Layer 3 of a small transformer language model trained on English Wikipedia (16 layers, counted from 0, width 64).
A neuron adds its activation times its output weights to the MLP's output. To switch it off is to set its activation to zero at one token and run the rest of the model.

Output weights of the MLP neurons that the questions are about. A number n stands for (n - 500) times 0.00031.
n16: 823,476,443,845,305,635,503,645,571,640,730,544,637,209,475,484,132,539,397,416,557,141,360,529,557,500,293,224,402,477,202,484,519,493,636,662,586,363,606,532,508,356,482,442,402,566,616,584,507,268,392,729,584,662,669,548,640,674,413,547,304,418,704,568
n30: 488,462,513,588,261,599,133,375,702,619,424,641,636,316,679,497,547,542,631,544,520,453,415,399,527,580,696,495,608,519,495,470,420,202,670,799,355,340,338,667,530,470,508,392,497,526,532,722,259,631,718,561,621,418,280,436,489,357,562,402,305,311,374,508
n33: 610,524,509,508,308,575,603,581,406,595,519,510,541,393,531,599,332,414,580,689,299,728,615,379,406,484,281,419,397,534,478,395,528,419,688,388,484,797,397,255,773,861,432,396,315,517,638,611,758,406,589,751,523,514,528,570,300,98,269,689,549,498,476,385
n52: 602,554,545,649,565,488,522,370,390,701,674,530,425,566,515,284,375,832,293,707,392,365,586,748,709,676,634,546,657,532,304,682,625,525,634,225,728,325,344,522,337,467,396,437,347,574,498,350,292,353,529,423,673,367,658,552,438,426,594,434,391,593,388,238
n69: 574,427,375,590,498,677,610,316,232,283,701,464,328,432,163,353,642,548,845,530,673,556,418,562,565,500,588,358,464,594,512,411,775,494,633,408,536,467,573,519,614,331,526,752,602,448,640,590,657,687,716,125,538,561,275,424,398,607,532,325,544,313,375,451
n89: 542,353,406,583,508,352,809,532,594,340,328,378,415,653,457,585,467,486,595,589,671,740,565,380,498,595,573,438,567,666,730,535,895,721,303,696,574,650,344,703,399,280,337,580,348,484,330,276,266,291,745,497,553,345,305,290,371,537,581,502,305,640,622,356
n96: 349,242,208,492,456,149,626,687,393,777,520,537,594,675,426,361,432,602,477,522,493,347,548,499,498,365,756,432,703,273,628,838,297,497,478,564,679,548,297,536,498,309,462,402,781,463,501,592,581,361,405,685,369,772,505,170,698,610,565,492,434,485,714,549
n134: 509,411,443,548,522,646,652,353,554,541,417,429,208,324,621,671,670,643,474,314,562,387,378,562,331,622,654,283,555,758,637,645,372,470,352,501,452,375,412,609,348,393,625,363,812,626,398,487,419,325,770,646,784,413,633,670,339,461,789,507,496,343,571,199
n135: 543,463,586,469,409,712,447,437,531,413,554,435,479,597,446,329,494,457,611,374,565,453,383,522,580,395,355,584,641,663,412,98,271,371,545,486,715,448,558,452,586,803,421,457,496,550,563,378,572,621,753,457,608,769,190,429,660,645,567,640,142,624,559,493
n136: 440,304,539,375,462,751,619,403,403,543,638,547,357,543,534,671,392,708,673,530,432,454,211,379,388,553,481,390,715,508,700,703,689,497,548,307,392,635,511,482,520,476,691,386,525,554,324,614,317,712,514,391,542,535,559,519,336,545,195,550,384,351,518,347
n138: 312,528,556,447,399,553,407,660,521,718,464,559,373,730,611,571,105,778,540,279,446,418,418,577,541,712,425,590,305,449,610,576,530,655,330,193,371,306,303,482,516,753,357,613,444,738,605,663,345,494,552,400,333,522,713,559,754,649,593,521,332,736,344,364
n150: 354,430,512,337,587,548,405,843,525,878,347,565,519,463,427,663,559,638,373,540,425,494,482,684,543,568,448,477,558,433,843,447,521,397,127,431,561,550,406,353,478,636,301,388,719,547,336,439,549,443,677,482,459,486,577,284,430,657,431,559,375,654,483,342
n165: 650,343,551,289,663,408,576,414,230,616,552,456,521,486,446,507,811,678,511,500,629,544,577,547,731,350,595,692,300,674,494,445,630,403,367,635,615,351,399,632,496,220,588,517,375,367,640,468,467,550,515,465,657,919,21,471,424,391,591,446,193,311,582,510
n173: 371,403,337,260,441,291,755,402,543,737,218,494,516,472,637,622,603,565,324,651,698,481,582,348,466,397,378,598,539,427,482,691,574,781,420,586,418,616,565,765,560,410,480,705,387,433,787,257,277,559,581,433,286,462,570,393,419,659,496,404,749,496,402,455
n181: 582,584,509,370,487,394,576,577,641,578,364,515,552,456,354,338,682,662,458,418,960,369,611,637,270,299,497,555,431,538,644,837,490,382,260,597,563,760,673,435,467,756,558,477,456,379,398,334,593,626,427,311,376,392,586,446,334,619,423,310,639,549,370,374
n189: 612,382,713,566,631,512,384,581,458,452,502,428,679,590,621,579,373,414,484,436,613,560,427,525,881,598,811,640,559,277,185,312,521,855,534,266,512,382,270,597,456,350,303,634,312,528,512,480,403,539,444,506,506,361,370,821,535,337,383,451,668,553,537,398

Each question names a token from some text and the token that comes next. It shows the activations a of the neurons there, in the order above. A number n stands for (n - 500) times 0.0099.

Then comes g, the gradient of the next token's log-probability with respect to the MLP's output, scaled to length 1. A neuron's effect is roughly proportional to its activation times (output weights . g). A number n stands for (n - 500) times 0.00091.

"C", then " B"
a: 506,498,507,512,470,495,415,495,490,489,465,497,495,515,485,483
g: 674,677,449,550,463,641,628,490,505,568,442,393,180,454,596,857,575,251,648,446,525,520,399,427,319,447,544,342,609,521,562,602,463,454,524,352,561,378,585,462,343,808,557,624,482,521,536,596,204,751,594,172,439,454,502,428,331,441,353,544,559,442,430,809
Which neuron, switched off, lowers the next token's probability most? n96

" w", then "r"
a: 528,450,553,534,476,464,471,479,518,553,523,503,486,516,464,496
g: 522,615,863,291,300,479,429,596,364,423,475,459,550,386,454,311,504,493,357,566,405,643,528,433,552,505,329,634,324,436,311,599,757,545,668,426,707,495,327,511,426,799,360,492,546,685,775,491,256,287,598,577,481,508,710,419,379,611,440,384,517,356,660,672
Which neuron, switched off, lowers the next token's probability most? n33

" with", then " a"
a: 497,462,453,485,527,432,499,522,484,509,514,490,454,529,407,600
g: 448,297,661,401,652,709,484,603,307,557,427,477,436,356,465,694,424,387,554,503,360,522,497,768,797,346,484,657,579,469,576,245,554,508,338,653,371,490,505,780,440,626,460,307,539,347,353,328,577,226,590,530,571,325,369,797,677,343,640,464,433,615,559,543
Which two neurons, each switched off alone, lower its probability most, in order? n189, n181

" in", then " G"
a: 513,499,505,483,507,483,482,516,521,500,530,422,499,520,500,506
g: 593,454,532,598,654,568,667,153,470,230,532,545,332,333,549,593,330,554,483,653,287,502,722,440,545,483,530,296,609,631,419,661,573,464,672,534,474,440,679,287,624,722,536,434,423,628,344,565,323,432,474,410,560,757,637,509,267,305,514,412,406,553,307,788
Which neuron, switched off, lowers the next token's probability most? n150

" ", then " |"
a: 516,478,526,477,461,489,447,490,499,443,494,496,466,511,451,526
g: 503,420,682,384,519,573,523,529,590,418,490,818,389,448,398,400,535,481,683,677,454,517,572,460,396,473,435,527,594,380,458,523,865,581,828,354,457,463,659,557,156,310,716,594,378,401,452,658,153,533,446,299,692,364,491,369,600,560,419,596,474,365,599,358
Which neuron, switched off, raises the next token's probability most? n136

"us", then " f"
a: 498,428,668,578,564,473,493,536,529,519,494,506,563,496,481,480
g: 498,523,446,804,389,354,378,354,222,412,504,763,233,510,494,715,626,407,537,788,528,481,438,630,584,458,346,555,589,380,582,442,209,526,579,525,592,585,301,416,628,738,576,453,414,398,679,423,368,416,535,684,505,630,802,403,504,211,481,423,426,489,546,570
Which neuron, switched off, lowers the next token's probability most? n33

" was", then " re"
a: 528,639,468,737,499,506,508,461,507,509,490,552,488,250,500,532
g: 791,653,537,549,593,393,630,406,391,671,462,621,605,693,456,319,523,607,815,370,509,371,288,700,682,629,458,644,544,536,561,558,376,392,750,295,421,670,582,325,388,439,421,550,206,479,346,386,475,402,142,518,544,429,562,274,596,352,512,476,465,580,556,528
Which neuron, switched off, lowers the next token's probability most? n52

"ord", then "st"
a: 475,535,546,400,515,424,514,274,520,466,509,488,515,516,869,431
g: 568,646,584,431,595,385,287,523,246,233,554,421,463,760,145,227,583,486,485,428,511,418,629,596,486,465,587,346,623,649,363,637,526,508,436,695,374,556,647,556,642,359,538,454,409,626,607,458,498,722,583,673,650,520,454,494,292,103,505,443,640,677,477,519
Which two neurons, each switched off alone, lower its probability most, in order? n181, n134

"nd", then " |\n"
a: 466,483,348,499,718,494,511,540,534,477,521,635,271,488,525,472
g: 542,460,618,471,511,467,695,517,386,464,453,212,545,539,323,556,543,522,555,390,270,513,487,530,658,640,354,584,393,569,596,727,576,479,380,312,356,688,515,607,424,601,386,738,467,796,352,559,563,642,462,481,973,411,369,298,497,343,430,306,350,451,717,385
Which two neurons, each switched off alone, lower its probability most, in order? n69, n150

"i", then "ec"
a: 515,482,501,489,521,507,452,549,495,471,503,465,480,495,403,456
g: 442,558,483,282,394,613,717,603,774,529,641,506,352,313,419,350,372,301,582,412,711,589,631,363,377,510,195,507,316,444,512,507,394,511,388,446,528,374,465,489,851,614,799,676,491,533,583,623,618,532,476,571,545,432,355,495,361,550,513,444,466,827,220,524
Which neuron, switched off, raises the next token's probability most? n181

"C", then "am"
a: 570,514,512,542,458,501,495,485,465,496,498,507,436,485,467,507
g: 449,277,443,656,477,282,373,455,622,391,413,729,781,437,483,666,540,554,626,567,581,231,361,482,450,367,663,452,465,354,527,388,648,374,512,430,392,469,517,479,670,444,461,251,384,252,345,515,631,645,573,794,716,592,616,765,340,465,630,681,352,347,575,589
Which neuron, switched off, lowers the next token's probability most? n16

"e", then " St"
a: 498,234,790,479,688,493,502,432,535,490,480,508,566,471,549,469
g: 473,692,698,263,474,407,540,500,497,409,700,513,407,618,553,432,642,558,394,468,437,463,620,255,423,281,381,648,777,678,616,606,688,628,632,488,578,426,536,477,337,659,25,334,227,540,404,347,465,589,501,464,444,563,689,529,628,341,488,483,431,575,675,386
Which neuron, switched off, lowers the next token's probability most? n30

" K", then "it"
a: 497,497,562,514,474,470,493,507,512,490,465,453,474,379,485,496
g: 714,508,416,696,579,608,267,401,429,377,279,551,601,550,557,186,397,597,711,464,504,686,488,624,362,569,633,596,317,343,577,406,335,458,214,370,526,688,515,608,408,306,512,565,547,704,411,379,690,586,417,662,418,497,341,509,366,497,705,728,401,773,398,476
Which neuron, switched off, lowers the next token's probability most? n173

" k", then "at"
a: 477,483,566,556,478,481,502,485,484,485,480,457,500,484,491,467
g: 228,534,418,538,426,576,520,416,551,387,185,679,545,397,572,381,476,611,393,623,391,514,726,565,620,667,798,463,287,422,475,299,715,511,609,208,458,502,727,439,468,384,447,364,353,553,650,628,696,628,400,579,629,535,598,369,338,481,510,273,349,689,707,517
Which neuron, switched off, lowers the next token's probability most? n52

" n", then "o"
a: 550,556,408,485,546,490,434,575,522,465,568,488,487,349,470,418
g: 498,730,620,452,817,709,557,629,569,327,848,324,324,513,509,345,451,569,498,598,441,457,458,389,395,472,442,418,754,517,459,476,574,393,537,450,556,521,619,697,215,317,436,487,571,376,489,561,654,397,656,240,625,264,270,501,341,570,364,428,679,422,711,519
Which neuron, switched off, lowers the next token's probability most? n173

"y", then "n"
a: 441,478,530,507,553,489,499,515,518,461,513,526,452,517,503,457
g: 379,627,623,573,567,276,209,563,429,440,416,336,552,782,495,661,492,439,539,510,684,390,658,655,329,347,482,375,590,564,526,317,306,336,490,422,563,345,684,791,568,367,345,766,624,710,411,366,264,600,347,491,584,542,432,533,672,312,498,452,584,467,687,619
Which neuron, switched off, raises the next token's probability most? n33

"d", then ")"
a: 503,531,500,505,781,480,335,513,516,485,634,584,526,493,533,482
g: 599,516,606,594,344,504,408,464,701,384,435,645,648,443,541,534,607,365,329,318,309,321,461,697,433,287,518,294,553,619,775,640,431,382,567,735,635,693,490,290,463,496,571,453,474,482,753,720,523,491,645,335,755,464,385,564,402,651,522,285,306,336,539,271
Which neuron, switched off, lowers the next token's probability most? n69

"en", then "b"
a: 484,494,519,530,495,475,486,499,503,545,287,426,500,536,525,472
g: 520,670,447,548,501,522,710,459,437,505,225,699,421,564,620,487,457,691,401,488,577,597,489,597,756,519,608,540,507,330,245,372,439,604,429,423,624,375,670,277,643,760,590,483,67,409,573,733,296,409,591,554,539,417,681,478,466,415,539,235,350,596,368,457
Which neuron, switched off, lowers the next token's probability most? n52

" of", then " S"
a: 561,540,491,492,477,500,540,512,502,502,538,441,489,519,499,483
g: 270,493,530,463,784,616,417,564,611,449,559,569,576,631,703,635,627,518,220,320,507,605,519,479,439,375,478,609,417,544,393,387,540,583,500,806,412,221,568,472,487,690,487,343,624,685,220,558,309,518,297,532,279,277,454,743,550,333,574,349,508,727,484,561
Which neuron, switched off, lowers the next token's probability most? n69

"j", then "i"
a: 524,435,534,477,397,476,519,331,500,499,548,465,483,469,524,143
g: 388,702,318,269,491,782,807,500,573,700,312,594,603,513,393,579,415,743,635,395,421,562,519,596,555,377,460,399,482,323,382,508,375,478,388,344,566,664,598,570,355,467,389,518,446,461,372,511,543,339,754,122,415,517,434,594,518,627,779,694,502,297,548,521
Which neuron, switched off, lowers the next token's probability most? n189

"ou", then "\""
a: 500,294,679,485,509,439,413,514,496,496,478,524,446,485,523,538
g: 785,535,538,601,350,351,256,413,597,250,425,465,599,702,657,744,482,433,634,588,574,671,501,530,615,461,420,698,443,624,624,559,438,538,454,296,489,445,528,322,497,729,600,477,328,207,207,435,340,524,306,375,599,697,730,384,394,591,550,555,598,439,305,495
Which neuron, switched off, lowers the next token's probability most? n96

"0", then "1"
a: 491,925,499,455,23,474,512,542,508,502,515,534,463,458,524,472
g: 514,371,655,607,482,387,593,746,723,545,391,608,655,467,728,657,363,435,376,331,490,512,442,701,598,708,620,587,319,450,324,503,355,825,163,292,469,372,530,473,431,643,205,479,547,442,404,571,629,401,475,274,573,439,541,520,400,516,377,686,581,650,324,522
Which neuron, switched off, lowers the next token's probability most? n69

" St", then "ro"
a: 560,466,497,529,468,434,524,480,511,479,506,481,465,488,502,454
g: 524,699,699,401,560,567,437,526,686,693,499,465,635,324,740,479,393,673,315,447,457,424,709,465,531,274,406,746,587,604,354,543,497,450,437,388,470,480,595,574,367,588,410,547,336,436,531,430,348,116,369,466,442,432,335,454,605,681,332,440,785,635,814,343
Which neuron, switched off, lowers the next token's probability most? n69

"ie", then "f"
a: 501,526,498,513,504,500,486,467,546,429,515,484,473,508,488,553
g: 447,362,349,362,363,560,751,691,649,469,577,662,397,578,557,619,570,409,530,395,513,306,514,674,565,381,434,460,383,424,577,801,358,547,591,684,510,414,532,262,676,437,501,496,439,606,535,637,237,250,528,504,368,738,600,442,339,614,894,330,342,335,482,441
Which neuron, switched off, raises the next token's probability most? n189

"b", then "le"
a: 550,530,545,486,515,478,442,513,613,494,537,497,504,499,492,498
g: 538,192,582,360,259,762,602,272,385,760,300,528,316,470,594,425,504,420,435,570,488,628,604,381,370,667,599,444,765,463,504,340,506,742,471,508,706,542,423,299,573,603,625,636,226,291,760,609,612,614,525,479,345,623,418,424,407,463,456,582,514,410,491,597
Which neuron, switched off, raises the next token's probability most? n16